Layer 3 of a small transformer language model trained on English Wikipedia (9 layers, counted from 0, width 128).
A neuron's activation on a vector x is SiLU(gate . x) times (in . x), where the dot is the dot product.

Input weights of the MLP neurons that the questions are about. A number n stands for (n - 500) times 0.0014.
n21 gate: 468,377,532,464,511,425,334,609,676,493,454,275,522,439,437,511,432,576,675,399,546,515,546,722,518,471,475,621,639,748,617,433,493,440,504,403,514,359,540,446,528,435,437,728,528,453,503,659,493,546,791,454,786,614,596,434,376,580,618,692,398,504,576,588,332,333,500,331,305,705,365,576,359,531,569,735,631,381,390,609,266,588,349,500,525,518,397,507,540,548,568,556,211,637,366,417,446,378,515,341,360,412,427,535,517,305,492,673,275,339,458,497,438,430,289,671,602,511,525,417,730,550,496,303,454,339,575,600
n148 gate: 523,342,332,527,548,439,532,468,318,389,326,407,473,433,536,610,478,578,457,326,707,542,487,358,148,609,524,553,571,500,662,692,577,255,581,467,570,576,401,365,612,458,361,642,556,531,392,528,423,503,694,473,558,694,640,611,607,496,661,602,440,473,649,480,703,523,659,344,568,310,470,539,341,578,503,399,517,711,497,430,493,728,459,528,358,416,453,477,479,671,590,483,517,422,411,366,500,464,572,489,480,527,343,607,532,390,235,374,318,464,659,674,400,603,588,490,534,536,636,632,510,581,565,564,414,520,692,357
n166 gate: 652,276,528,573,352,583,555,684,431,524,555,633,402,566,697,445,323,465,669,399,230,529,360,510,450,350,388,490,583,682,373,476,531,456,597,419,617,463,703,358,419,460,493,480,537,413,534,564,490,510,749,473,357,500,459,587,373,588,695,384,471,418,503,497,620,452,548,405,632,609,404,443,367,497,518,583,447,293,427,343,529,605,330,532,674,607,466,507,570,490,497,555,386,479,324,426,531,624,595,808,622,548,658,479,759,438,683,353,435,459,333,599,617,629,438,541,458,483,466,254,825,462,549,401,344,691,400,487
n172 gate: 412,366,535,660,580,643,631,389,589,592,362,517,375,486,472,394,497,271,288,465,405,507,595,557,265,385,605,648,381,580,486,570,567,608,461,610,737,619,176,260,292,380,483,430,611,593,680,654,518,518,548,304,514,415,482,486,565,784,651,334,515,556,304,730,496,652,738,479,375,584,507,527,731,641,615,702,362,486,387,437,577,434,486,559,496,529,711,493,460,602,564,560,393,514,453,510,635,497,496,404,295,458,579,563,433,415,665,535,633,382,472,632,540,587,511,602,406,472,507,404,609,436,500,620,689,511,269,435
n333 gate: 453,447,557,538,565,449,574,517,573,573,491,528,391,481,450,355,530,535,578,432,497,562,541,624,516,474,626,629,377,531,488,541,594,269,322,537,481,588,374,591,661,393,622,534,472,548,373,355,330,371,559,603,295,342,409,583,445,466,453,600,815,340,350,475,601,608,509,597,366,519,226,570,328,626,297,462,393,531,494,453,638,385,532,536,675,535,544,636,481,454,324,531,253,513,413,608,649,451,329,466,460,563,616,456,425,295,586,594,431,525,584,512,552,400,494,623,413,406,469,414,333,468,580,524,562,742,573,611
n352 gate: 600,453,325,486,549,333,402,312,542,465,661,544,434,462,364,442,513,392,466,530,425,611,541,628,679,552,391,551,645,355,597,571,746,316,400,530,524,558,440,428,578,517,659,442,622,580,487,525,435,490,607,612,503,497,445,373,504,449,636,314,690,704,844,317,606,528,544,514,260,445,367,547,575,310,360,404,433,409,546,415,375,486,372,493,320,476,473,493,363,331,708,554,368,573,472,406,621,564,658,969,561,606,409,630,480,435,612,551,480,571,588,510,387,520,652,654,335,595,354,569,661,538,392,423,541,521,396,503
n381 gate: 506,423,497,539,543,729,574,621,577,564,506,541,821,452,566,551,488,591,531,622,726,434,399,326,623,383,653,417,406,281,385,402,452,509,593,357,439,468,428,619,412,485,535,472,604,383,666,563,430,634,401,487,543,465,478,478,569,674,749,696,371,421,464,371,444,215,392,430,396,351,440,565,415,547,559,673,402,497,642,570,503,541,452,311,294,429,411,497,451,608,558,377,330,490,634,562,468,385,533,465,396,436,578,465,494,596,365,465,456,324,506,601,345,607,394,644,435,588,478,600,490,532,549,340,680,371,487,506
n391 gate: 390,886,304,486,433,688,282,344,379,389,507,527,448,390,459,534,674,594,476,544,500,778,534,625,568,563,563,620,605,473,370,510,562,500,711,537,603,350,451,398,716,390,592,412,456,556,470,622,459,483,767,643,480,355,435,638,518,356,452,637,653,551,549,721,302,431,371,684,416,326,589,473,609,360,584,479,398,436,480,459,496,497,583,389,736,389,593,393,528,367,655,473,668,688,525,436,531,597,465,549,476,469,433,479,464,648,373,384,571,514,527,404,411,503,403,613,331,541,555,361,432,642,682,357,327,379,458,376
n419 gate: 360,450,539,428,415,617,472,509,587,378,530,245,482,646,518,497,523,686,500,614,432,349,385,626,411,461,403,459,559,416,468,280,553,479,417,494,491,538,427,560,363,563,646,395,620,563,523,611,577,385,383,685,701,568,651,486,738,551,655,331,538,438,557,526,573,565,438,521,557,358,347,543,286,523,542,512,552,482,560,512,379,573,383,395,377,422,556,666,533,617,528,541,423,638,555,494,646,329,485,455,424,406,385,429,520,444,452,494,365,480,418,520,543,591,479,675,588,447,562,575,500,503,410,604,424,736,366,388
n453 gate: 645,358,561,354,441,503,204,681,320,422,321,316,397,524,500,611,374,486,453,391,591,493,343,629,493,723,497,534,297,530,588,530,366,503,595,546,605,513,469,500,546,542,397,610,327,565,401,458,517,463,409,436,310,541,359,592,490,648,450,672,579,573,415,370,393,557,490,737,397,487,426,425,360,791,600,551,310,507,373,446,236,503,537,409,503,476,567,443,641,507,374,380,616,654,414,421,558,365,359,526,656,456,590,567,503,396,438,600,403,596,537,403,563,300,813,345,479,453,490,578,675,425,435,504,707,575,476,562
n464 gate: 454,647,619,458,575,426,308,739,570,728,311,417,525,493,452,388,757,355,493,764,517,544,476,574,384,457,554,378,658,517,425,783,510,635,482,520,465,649,436,473,603,317,617,627,541,454,520,260,375,611,301,604,405,552,319,759,450,739,474,482,433,576,316,352,468,664,479,742,458,566,396,605,562,558,546,612,522,517,507,479,347,262,320,384,482,690,427,493,425,547,490,448,649,596,457,401,665,387,675,443,528,420,414,395,577,483,462,566,555,538,586,544,626,403,760,598,425,586,493,588,249,479,468,500,528,577,539,459
n21 in: 559,396,659,382,409,485,477,531,574,537,397,515,496,552,278,702,482,418,449,229,639,439,661,623,642,519,361,529,395,500,657,555,533,500,400,586,559,485,515,549,500,447,573,623,645,279,849,546,493,526,412,442,546,360,496,658,674,697,394,699,144,668,452,664,371,463,266,431,496,460,463,493,500,593,620,655,504,406,493,485,508,409,552,508,374,597,254,618,639,614,365,241,423,608,421,687,393,342,470,222,402,581,436,415,458,290,412,558,475,391,493,504,394,398,478,581,481,726,504,228,570,744,744,539,587,623,544,604
n148 in: 523,510,658,375,699,450,379,286,583,523,582,682,547,408,406,559,400,397,355,535,523,568,598,536,459,683,450,644,424,471,570,409,552,461,447,529,526,662,620,422,445,427,503,571,600,500,490,486,595,507,656,464,535,539,300,206,483,514,440,587,563,461,546,549,423,497,396,464,556,370,503,522,321,627,457,388,480,603,443,493,493,503,513,548,556,245,605,438,473,861,626,591,449,477,423,468,619,564,356,532,458,497,373,327,559,294,642,737,604,403,614,437,659,688,622,333,534,416,295,685,435,668,387,570,581,573,474,299
n166 in: 393,374,630,527,473,726,341,293,507,487,497,345,602,520,546,263,586,473,474,585,530,601,517,564,736,636,435,547,644,605,371,427,367,391,614,630,530,566,602,465,572,610,273,536,543,710,617,500,510,553,424,520,487,517,423,454,280,468,593,493,426,394,456,553,510,473,583,583,426,394,673,604,579,594,418,443,442,477,626,338,298,632,345,773,220,399,603,523,510,548,433,354,556,737,360,591,493,409,299,376,553,503,459,307,459,607,634,530,668,401,437,574,503,470,470,480,339,513,546,547,530,477,293,571,276,389,305,445
n172 in: 391,364,668,440,399,313,578,449,542,458,462,483,309,479,459,301,457,422,417,438,656,667,628,528,220,582,539,371,544,524,446,662,538,417,567,626,650,593,614,540,551,595,483,528,686,589,705,569,514,590,460,555,429,392,493,544,450,444,478,304,563,559,433,431,565,329,528,749,454,604,490,463,324,310,593,696,263,638,486,361,467,479,525,453,235,514,322,444,368,446,570,296,209,695,214,456,535,456,635,344,517,375,250,493,533,371,637,445,396,445,469,648,622,600,500,483,475,697,521,560,556,391,575,734,586,486,356,449
n333 in: 419,408,342,422,338,547,500,609,331,503,416,547,517,513,540,389,599,405,636,500,470,368,423,629,329,449,435,490,224,533,679,510,393,520,405,661,389,656,548,674,444,386,560,497,249,578,415,538,510,470,649,547,454,584,560,516,569,399,339,462,318,487,381,752,528,550,530,543,667,483,684,559,517,435,555,396,507,404,416,510,353,523,524,406,402,463,651,497,335,205,358,380,343,299,620,510,507,457,397,320,560,547,311,547,337,467,372,706,517,318,457,581,234,639,622,577,531,623,596,449,477,645,480,682,447,591,662,373
n352 in: 371,308,581,680,458,510,697,425,497,497,412,570,541,548,667,547,548,726,550,683,359,381,493,538,560,634,441,490,411,454,569,473,433,493,541,417,547,460,438,484,507,340,540,347,394,593,606,521,359,557,469,269,700,419,463,609,472,442,460,676,198,483,295,567,278,409,507,651,486,426,645,530,654,516,621,500,663,370,533,433,609,497,726,672,561,360,466,486,718,405,354,607,567,428,424,645,279,503,472,441,583,278,514,399,339,409,393,426,467,573,467,490,660,584,289,473,569,360,540,326,500,626,720,522,433,664,670,609
n381 in: 679,717,717,425,483,531,511,543,347,412,436,333,712,432,437,372,600,414,384,427,685,468,383,377,405,448,755,429,347,254,375,767,433,473,449,691,280,507,676,500,593,624,473,560,646,418,530,525,530,392,517,631,375,514,621,398,569,659,449,376,493,393,466,633,538,622,272,423,510,554,466,536,741,421,462,432,337,590,297,403,518,607,442,444,596,667,423,486,541,487,558,500,577,579,579,553,432,728,503,496,527,503,455,520,600,659,327,668,550,547,450,419,754,460,510,362,573,473,500,449,372,439,414,576,667,337,497,599
n391 in: 517,496,483,480,524,641,540,343,544,480,595,638,500,319,574,564,542,493,510,593,618,895,412,493,595,711,417,530,611,557,464,480,524,530,548,351,486,550,434,552,510,605,373,500,393,524,440,564,466,554,588,584,296,551,592,573,671,493,355,763,450,665,548,590,444,361,567,513,300,480,568,553,604,292,462,381,664,450,556,537,719,420,359,482,767,329,632,429,601,513,572,537,348,338,313,705,599,487,431,489,634,537,372,507,623,629,397,520,517,420,503,445,468,664,384,357,201,507,517,281,612,705,535,453,349,414,285,421
n419 in: 326,528,596,470,451,557,494,418,621,455,623,453,530,295,450,539,557,676,524,485,452,494,607,696,351,722,479,467,516,247,581,497,449,432,331,444,452,512,518,468,385,442,598,432,532,470,532,556,592,273,624,651,442,299,691,529,611,333,542,167,541,399,555,467,457,416,381,533,594,479,375,465,405,416,555,563,522,642,575,497,537,645,524,466,370,440,497,557,567,512,483,464,472,500,393,468,632,433,503,546,589,250,555,539,588,467,467,521,438,429,402,558,543,444,666,515,564,423,512,703,557,654,534,701,488,488,392,325
n453 in: 404,519,578,566,623,582,633,374,401,602,288,577,552,608,494,422,483,421,450,488,295,478,387,367,693,479,473,387,579,538,590,503,619,473,374,532,476,533,399,363,344,477,456,695,447,445,673,460,518,497,494,429,610,428,578,369,555,670,558,589,665,464,452,580,472,458,456,408,506,464,455,514,482,660,540,458,525,633,604,301,650,438,385,388,403,575,625,506,549,642,457,473,628,476,567,389,482,707,430,490,385,574,457,345,309,733,529,307,476,571,580,509,423,559,497,386,393,432,393,579,706,512,652,631,435,467,316,462
n464 in: 611,373,408,444,453,477,725,617,569,395,536,707,593,484,658,262,503,606,442,702,516,453,513,510,395,424,607,438,541,596,380,632,497,697,365,468,363,390,423,616,596,535,645,477,776,527,420,514,458,500,419,341,513,435,477,494,534,206,465,477,576,468,417,568,614,444,578,542,593,510,672,481,736,411,433,670,637,638,412,497,299,584,536,371,503,566,415,457,537,450,497,506,551,566,500,557,221,707,680,504,616,516,517,552,466,432,560,400,465,722,616,582,497,419,398,614,594,519,604,282,373,566,480,486,558,362,641,725

Each question shows a token from some text and the vector x that enters the MLP there. A number n stands for (n - 500) times 0.0066.

"2": 473,449,474,649,431,432,496,482,610,707,682,445,184,452,649,560,539,535,359,502,484,475,415,411,455,438,435,632,483,601,483,566,540,460,702,650,426,624,599,625,511,624,507,344,442,338,529,543,489,440,595,434,500,677,557,370,536,318,516,495,544,378,395,654,552,428,625,481,690,519,440,328,538,359,432,444,431,447,446,339,485,456,639,668,476,392,461,684,619,498,559,491,547,484,464,518,352,411,613,428,419,556,449,569,560,555,405,583,581,448,314,538,485,667,697,425,360,537,340,493,522,560,420,464,396,418,520,628
Which neuron lights up most? n166

" as": 533,548,415,698,466,458,508,439,505,661,465,485,360,438,500,568,428,382,562,392,389,469,427,550,511,492,445,561,591,370,376,368,647,398,352,636,406,468,527,488,578,634,489,719,493,453,564,356,361,541,461,524,459,480,434,428,400,543,371,482,460,482,477,516,401,453,542,403,667,444,530,521,567,451,530,623,515,542,439,366,478,649,502,536,638,244,507,733,636,484,490,384,379,554,387,631,514,519,539,416,391,634,586,424,465,490,526,576,438,644,600,509,595,454,575,284,604,570,421,579,376,532,501,270,434,371,666,403
Which neuron lights up most? n21

"\n": 512,558,522,510,427,488,663,462,266,565,494,494,342,418,545,426,497,540,505,554,426,423,513,506,596,374,594,344,522,582,415,586,575,566,474,579,485,532,421,520,556,574,561,500,626,339,500,513,461,325,564,497,421,542,387,615,480,316,475,520,311,432,677,506,366,556,703,290,562,502,548,451,496,520,463,537,396,438,515,487,549,521,276,414,564,356,660,722,574,586,607,397,506,613,622,511,392,589,501,254,457,412,610,531,484,423,439,499,590,583,410,465,497,375,572,654,533,365,476,548,554,385,545,551,591,407,562,308
Which neuron lights up most? n352

" running": 571,473,458,749,627,534,626,345,531,627,540,376,308,445,509,655,479,500,640,322,469,435,455,388,617,313,522,457,473,521,545,464,478,427,582,620,410,680,532,498,486,511,537,552,527,604,543,520,478,478,456,404,520,397,673,442,428,382,486,464,475,616,381,488,640,479,577,512,670,426,397,654,522,566,523,463,477,554,655,654,556,428,463,441,542,369,250,705,588,560,390,454,563,514,508,475,553,522,570,267,614,475,558,524,722,529,382,549,529,519,458,463,580,467,691,387,460,479,472,360,467,303,614,370,493,483,503,478
Which two neurons fire most, strongest first? n464, n391

" that": 490,445,617,580,526,486,407,599,400,666,445,663,539,514,458,572,489,397,335,581,468,238,451,578,591,381,661,463,555,548,571,470,613,506,468,523,499,539,397,613,591,497,526,540,382,586,466,666,387,403,437,680,439,556,560,546,425,289,452,517,420,567,491,388,571,393,353,453,698,609,509,478,562,390,630,346,455,455,444,477,623,403,535,284,515,460,624,754,710,422,432,371,502,544,455,410,404,699,425,380,353,476,485,649,588,504,535,545,591,652,468,548,546,555,512,327,553,538,511,530,308,506,591,418,556,549,440,455
Which two neurons fire most, strongest first? n166, n333

" ": 489,478,438,525,501,409,432,342,561,410,441,532,410,529,530,538,736,484,484,471,685,500,600,506,580,523,486,444,619,555,442,201,538,497,573,428,499,479,517,507,540,651,484,552,386,289,598,466,560,415,499,463,369,483,429,595,380,440,393,381,404,511,411,438,600,563,581,446,676,546,467,580,320,518,464,382,414,398,465,396,605,506,628,369,521,368,443,764,513,472,614,517,557,532,538,459,495,585,534,375,428,456,568,484,529,633,278,688,507,464,515,518,437,522,557,419,560,565,659,528,369,481,418,313,510,440,443,345
Which two neurons fire most, strongest first? n352, n453

"e": 575,423,616,487,334,462,619,506,498,425,722,587,503,620,574,437,540,483,606,488,459,441,465,398,568,540,526,452,493,360,569,551,545,564,493,398,415,671,466,441,560,378,373,425,584,453,535,416,712,597,349,525,556,528,616,490,481,523,503,565,480,361,435,749,564,440,421,380,541,488,357,483,479,531,446,307,499,377,468,348,432,459,533,413,545,415,382,725,571,328,659,489,677,442,345,487,458,475,467,303,436,495,495,418,510,388,468,309,502,427,465,461,659,513,544,522,502,476,513,599,553,380,449,343,313,578,371,434
Which neuron lights up most? n166

"van": 440,514,474,385,420,523,485,296,465,569,634,635,387,486,573,651,534,394,444,593,602,436,412,516,567,492,547,482,504,402,494,405,429,507,425,584,347,547,499,499,609,587,526,618,506,339,558,378,640,595,472,513,561,527,552,504,493,494,362,602,516,522,512,509,546,345,592,539,632,727,550,671,456,522,635,534,522,522,619,335,278,507,626,388,335,568,485,695,381,504,334,468,582,695,544,586,377,618,574,360,500,535,578,437,582,383,498,468,640,538,530,525,588,646,735,416,410,485,538,523,315,591,512,668,420,512,267,443
Which neuron lights up most? n464

" or": 449,449,399,590,518,457,637,580,545,669,471,585,392,335,531,531,390,504,553,521,438,315,389,411,460,488,255,513,612,616,377,437,412,593,406,587,440,415,606,488,581,587,523,548,461,506,537,533,475,494,506,465,544,603,396,625,376,526,309,553,523,468,396,296,658,547,606,441,514,511,664,478,605,593,426,479,388,575,400,672,403,507,385,337,415,461,508,787,480,433,538,320,524,528,461,539,615,565,583,407,399,482,629,574,538,369,361,573,521,527,583,387,609,590,647,516,404,546,487,469,385,506,583,357,402,496,607,451
Which neuron lights up most? n464

" of": 462,472,371,692,432,471,588,438,504,539,391,409,432,490,538,356,498,451,631,578,425,381,502,366,474,445,349,483,639,460,356,457,517,465,461,549,537,556,499,349,511,560,581,642,510,407,483,464,481,512,450,422,425,521,562,476,478,478,442,474,457,715,547,530,631,510,413,354,585,524,492,283,634,403,555,381,554,481,438,414,464,494,414,417,452,416,494,804,516,549,588,364,430,555,503,494,582,510,577,392,515,564,510,516,601,459,463,535,440,592,480,531,647,523,466,373,505,501,430,583,380,531,547,176,455,412,447,440
Which two neurons fire most, strongest first? n333, n464

"loan": 460,448,495,459,428,393,617,319,658,725,675,574,397,447,406,595,449,451,569,405,581,557,409,662,685,607,490,492,600,402,468,666,558,640,560,295,587,541,473,568,511,532,643,580,547,623,585,535,434,553,304,404,579,498,572,437,539,456,231,507,505,563,364,573,660,455,623,463,606,542,469,691,449,551,602,375,563,372,489,720,369,526,535,646,716,514,318,479,549,392,639,515,648,575,584,651,473,439,518,312,515,365,523,560,540,579,358,572,473,584,322,585,555,432,522,409,375,464,394,544,532,534,572,495,515,460,575,415
Which neuron fires most, and how strongly? n453, at about 0.29

"par": 432,431,480,479,418,282,653,337,524,485,573,575,456,535,490,353,452,378,449,544,487,426,411,524,686,484,451,518,415,352,690,592,436,456,429,556,446,462,585,592,587,461,457,602,473,432,406,349,537,570,358,530,671,585,586,468,456,488,211,464,669,436,383,462,574,476,579,421,591,457,597,636,469,555,554,411,440,442,440,338,536,302,677,348,422,521,428,519,452,593,348,629,642,496,422,491,534,518,498,348,375,584,690,541,554,404,412,494,583,436,430,353,693,555,564,332,359,368,685,540,564,475,275,595,500,339,444,501
Which two neurons fire most, strongest first? n453, n333

" are": 503,384,492,675,362,428,491,451,437,590,450,568,531,420,556,673,438,404,676,539,515,374,469,491,583,514,457,522,545,431,483,481,565,411,471,562,493,445,539,574,585,481,480,517,371,497,646,563,499,464,501,432,318,518,475,620,525,524,456,557,301,392,602,422,591,559,553,557,721,483,478,434,430,544,457,532,379,425,455,509,388,457,577,469,405,314,539,733,577,578,397,471,427,431,567,501,663,407,561,327,783,732,548,438,520,283,488,494,521,502,629,518,545,483,630,526,431,459,474,495,530,325,629,282,548,361,381,380
Which neuron lights up most? n333

" Red": 522,427,454,453,447,496,607,321,464,615,617,569,447,392,499,590,524,370,437,486,424,322,513,505,555,450,539,555,514,530,489,552,428,458,380,543,459,610,493,573,617,477,368,529,492,375,669,490,645,765,453,424,431,487,713,440,338,473,405,303,477,517,495,456,464,546,615,469,496,540,562,370,291,511,488,514,659,550,506,349,548,493,582,434,522,390,457,758,481,578,429,627,633,601,500,475,517,407,440,402,611,584,614,594,475,382,305,531,454,477,475,591,635,475,656,527,404,540,633,396,409,536,318,479,330,450,566,631
Which neuron lights up most? n391

"0": 434,593,445,653,455,408,631,408,586,723,782,580,375,405,653,444,658,563,225,453,559,490,327,582,529,513,386,638,466,516,635,464,553,438,626,619,392,653,597,645,434,560,481,546,446,263,593,547,470,553,585,365,421,579,523,453,552,348,522,525,488,510,363,691,568,538,583,490,627,563,491,528,589,409,506,457,516,485,339,398,484,584,571,662,472,343,570,658,532,535,506,433,547,674,461,519,397,503,560,473,442,518,479,626,518,573,438,626,444,432,266,688,469,565,515,638,350,407,418,480,420,556,432,509,466,411,536,683
Which three neurons fire most, strongest first? n453, n391, n172

"ps": 509,361,398,511,535,450,539,455,705,400,612,632,459,558,573,539,455,340,670,475,515,607,561,762,645,493,486,436,342,231,576,373,544,533,475,374,335,636,484,524,442,590,535,449,510,491,641,550,480,496,499,512,378,514,560,469,446,544,437,526,573,345,469,522,573,474,449,360,671,504,592,487,489,601,612,410,489,455,494,370,463,476,629,540,448,424,461,748,608,612,385,507,556,536,433,521,401,568,505,272,457,539,415,651,465,443,486,423,603,635,540,631,702,571,632,416,392,567,499,542,569,295,327,521,489,383,423,357
Which neuron fires most, and how strongly? n419, at about 0.34

" International": 554,644,493,540,451,545,566,392,537,533,513,465,355,556,510,443,504,455,383,430,510,419,524,541,558,485,543,470,575,469,447,448,520,561,498,589,449,658,472,635,492,400,512,579,387,524,530,575,701,460,154,391,555,563,570,436,592,468,406,326,290,490,597,540,573,527,438,578,484,592,499,335,432,743,596,507,633,445,394,441,675,456,410,584,494,465,357,782,558,409,747,626,666,695,425,568,462,473,525,384,637,528,609,595,518,499,366,588,477,373,421,495,507,490,448,470,412,478,522,511,405,496,477,429,406,414,485,496
Which neuron lights up most? n148

"d": 598,388,402,410,489,428,710,387,413,610,554,580,328,386,536,404,510,478,360,473,408,384,446,588,357,515,389,471,458,534,594,424,488,539,512,426,476,596,479,342,542,557,592,665,567,411,662,507,518,586,477,355,593,450,617,319,369,499,408,467,485,424,453,608,521,486,459,464,648,447,387,577,683,401,455,464,453,580,486,376,556,305,494,451,472,588,336,820,569,399,511,677,630,395,483,422,527,537,529,435,323,452,624,761,519,430,363,507,528,465,413,551,554,515,644,413,521,382,456,486,348,455,388,488,458,547,350,547
Which neuron lights up most? n391

" who": 526,405,380,613,480,590,471,551,386,650,298,478,523,358,431,545,485,554,361,394,641,513,410,600,467,452,536,515,519,532,454,477,325,497,558,549,533,481,629,600,561,525,426,571,312,576,499,630,429,495,378,548,459,570,629,556,558,454,522,502,329,399,476,490,424,439,445,421,515,454,671,680,491,495,510,459,403,637,437,562,471,396,524,384,515,402,632,836,671,505,452,596,398,346,547,484,495,537,501,485,466,699,543,388,560,282,465,614,627,456,568,736,587,576,422,630,398,638,532,420,438,575,487,405,681,599,398,464
Which neuron lights up most? n333

"ti": 364,443,435,556,453,375,551,464,564,589,582,532,464,430,619,322,403,444,423,503,587,631,523,578,538,489,393,454,584,491,623,565,419,432,562,683,553,620,420,497,583,430,484,630,493,497,372,365,651,509,244,519,508,573,659,405,452,466,468,586,497,496,395,454,492,454,525,474,497,710,380,638,555,697,370,477,456,431,450,371,543,415,635,427,494,555,575,645,463,415,559,579,681,529,416,588,341,473,597,244,521,566,557,532,704,389,425,441,581,473,584,498,565,529,588,604,434,476,660,522,359,372,349,593,407,359,449,597
Which neuron lights up most? n464

"ra": 453,539,265,497,504,387,541,504,556,585,474,502,529,456,456,514,387,314,456,557,515,567,411,558,492,469,640,485,636,450,499,426,528,537,636,564,470,667,458,430,580,433,671,433,439,474,568,222,529,528,304,619,336,413,650,392,599,524,356,471,432,447,633,692,462,337,382,530,458,487,402,666,626,504,352,484,439,439,565,381,555,425,609,312,576,404,366,705,438,562,504,607,611,425,350,474,329,479,504,365,556,616,661,485,479,453,335,361,563,505,588,441,525,568,741,413,646,528,424,650,527,478,468,495,443,499,505,545
Which two neurons fire most, strongest first? n166, n172

" the": 583,485,415,532,509,515,724,616,378,647,594,545,449,336,566,527,512,429,495,589,462,396,629,505,486,517,409,472,626,550,428,393,524,518,502,567,499,441,516,348,536,457,512,580,386,487,589,501,529,527,482,567,540,528,430,560,558,409,557,615,439,664,688,456,498,503,516,215,743,506,485,445,341,640,515,495,509,443,569,517,482,414,484,482,509,400,552,778,588,487,602,515,443,577,529,546,545,501,386,392,448,476,576,659,541,511,577,601,404,478,334,393,497,480,565,382,577,587,508,529,458,561,548,241,510,522,608,439
Which neuron lights up most? n21

"5": 618,481,512,628,419,466,534,458,516,405,601,765,460,446,503,505,631,508,426,444,533,344,347,713,666,341,284,593,419,510,519,474,443,557,591,438,496,772,537,590,449,538,647,645,462,444,549,464,514,473,490,555,524,522,408,551,356,213,523,352,486,543,426,556,427,569,478,606,519,587,499,427,554,443,351,422,519,506,327,473,642,429,577,290,563,386,536,722,516,635,530,402,586,479,483,610,407,449,547,455,390,578,456,620,315,624,562,488,455,544,523,687,509,522,610,471,629,491,377,548,494,561,607,518,586,473,403,511
Which neuron lights up most? n333

" to": 446,417,420,599,521,579,511,496,478,769,503,504,433,552,459,346,489,474,490,471,453,382,448,540,628,492,367,494,628,424,508,457,459,318,543,626,497,467,489,317,523,460,450,502,399,685,515,404,478,524,481,416,478,538,583,604,509,418,467,400,444,614,637,467,487,631,473,477,645,538,474,485,621,300,524,372,548,461,492,501,409,531,493,393,573,384,580,868,593,507,508,448,482,584,440,499,546,602,524,505,426,406,620,504,503,421,491,611,429,600,440,451,630,572,486,417,583,524,341,478,510,373,564,261,460,533,485,474
Which two neurons fire most, strongest first? n352, n166

"fre": 518,271,413,337,435,413,546,435,570,607,609,312,461,559,575,328,466,356,603,450,560,473,282,472,755,486,559,389,523,356,577,646,473,474,515,421,427,664,344,676,418,393,478,422,490,543,578,340,561,566,306,503,641,556,605,577,526,583,258,470,644,457,447,546,520,308,445,493,620,460,520,410,456,566,505,415,616,447,497,432,445,456,539,375,623,467,358,616,723,592,575,601,545,527,459,505,541,437,400,438,545,631,488,508,456,486,406,491,497,507,524,418,488,660,675,443,464,377,637,502,597,399,334,403,525,463,516,312
Which neuron lights up most? n453

"===": 614,492,632,467,309,424,621,427,506,581,535,376,499,581,616,534,539,526,588,625,395,525,530,470,648,466,440,416,602,602,556,389,575,507,481,494,495,615,524,466,328,537,472,375,350,220,579,526,489,347,523,408,496,412,443,670,558,357,385,494,469,581,544,343,386,495,648,432,400,599,531,514,549,532,573,571,321,390,481,459,475,488,479,465,493,350,701,709,516,443,560,619,602,594,768,538,348,453,638,450,577,464,656,582,534,373,586,541,518,309,437,493,381,487,421,367,440,602,534,510,430,477,634,393,490,332,557,571
Which neuron lights up most? n148

" test": 597,425,488,466,546,530,551,371,586,483,538,567,527,433,563,515,544,426,440,440,435,397,624,625,659,307,563,586,490,485,504,380,430,502,440,501,338,473,497,440,546,528,457,433,410,520,689,549,581,438,326,502,609,486,482,424,422,462,422,347,452,416,358,485,550,544,368,480,777,611,625,674,457,574,629,362,474,577,409,284,611,517,439,689,453,470,364,676,559,467,506,499,587,692,540,346,379,646,552,339,504,542,429,692,574,356,380,583,497,605,405,551,659,469,539,254,246,463,648,571,494,448,471,441,452,434,596,380
Which neuron lights up most? n391

" them": 511,394,380,643,636,462,487,443,563,485,636,526,446,359,485,643,493,209,440,479,561,460,548,648,474,490,515,506,497,460,423,393,518,586,547,357,413,420,570,337,587,532,564,589,440,522,585,399,445,533,386,527,286,594,584,549,472,499,517,489,540,399,457,337,531,469,501,422,508,457,537,531,381,573,510,416,418,520,479,573,605,428,392,477,446,348,465,916,601,475,410,414,514,508,479,621,645,595,530,274,456,477,688,518,582,415,486,394,510,467,496,555,487,506,501,456,458,583,480,473,536,453,602,381,515,422,451,476
Which neuron lights up most? n352

"c": 596,491,497,441,457,346,586,521,664,450,577,713,458,494,427,462,555,477,602,389,386,526,509,580,642,512,350,285,477,482,575,471,321,523,427,556,569,561,493,574,728,516,428,684,584,375,608,411,548,505,420,693,412,473,584,372,398,507,374,580,475,441,393,600,396,632,405,553,538,516,482,596,459,605,591,510,491,454,624,295,515,440,604,444,400,520,487,722,393,364,567,528,460,567,492,628,236,514,663,339,487,662,593,647,536,560,497,500,508,576,444,503,624,623,614,478,516,381,675,688,472,384,444,592,549,431,331,544
Which neuron lights up most? n391

" do": 495,472,304,678,481,369,435,414,466,545,517,548,496,620,429,292,711,404,744,426,589,349,388,627,639,450,526,679,518,387,438,473,547,346,521,447,476,537,443,542,472,473,500,591,376,652,510,367,431,408,412,645,471,554,588,609,403,550,487,395,494,685,523,458,460,646,588,378,460,509,446,687,478,482,374,621,487,418,537,555,669,611,616,270,362,433,629,661,658,547,570,519,522,366,370,469,385,589,605,384,521,598,549,519,534,376,349,675,487,414,478,552,581,591,598,229,492,464,458,519,521,565,588,454,510,567,484,317
Which neuron fires most, and how strongly? n333, at about 1.9

" With": 578,542,319,494,593,477,653,576,449,597,492,465,608,542,424,568,593,575,540,477,374,417,479,531,637,534,455,561,578,358,525,602,571,412,495,561,485,607,404,471,308,501,452,488,461,474,311,527,444,584,728,454,366,356,525,505,419,370,444,567,461,459,503,387,484,434,561,305,561,633,399,431,576,377,481,458,451,375,292,398,421,575,425,398,697,471,464,756,631,530,556,244,408,538,532,430,522,572,608,368,501,557,546,376,502,451,605,604,485,591,535,457,613,485,500,306,651,362,501,640,478,252,575,403,530,419,535,456
Which neuron fires most, and how strongly? n172, at about 0.38

"s": 612,395,438,465,523,378,545,524,454,459,614,582,411,477,477,499,601,354,537,480,509,467,742,589,494,521,430,480,508,483,590,459,581,563,754,416,382,552,440,263,570,529,529,616,515,534,553,592,558,560,472,639,394,436,464,238,478,474,469,500,414,507,496,546,693,602,529,399,539,465,423,506,496,503,727,597,397,602,507,358,509,446,447,271,526,468,518,792,595,581,657,508,514,504,459,520,435,374,491,303,456,444,487,568,421,453,483,442,495,393,447,630,595,597,709,546,368,454,382,461,393,402,384,442,457,362,438,350
Which neuron lights up most? n172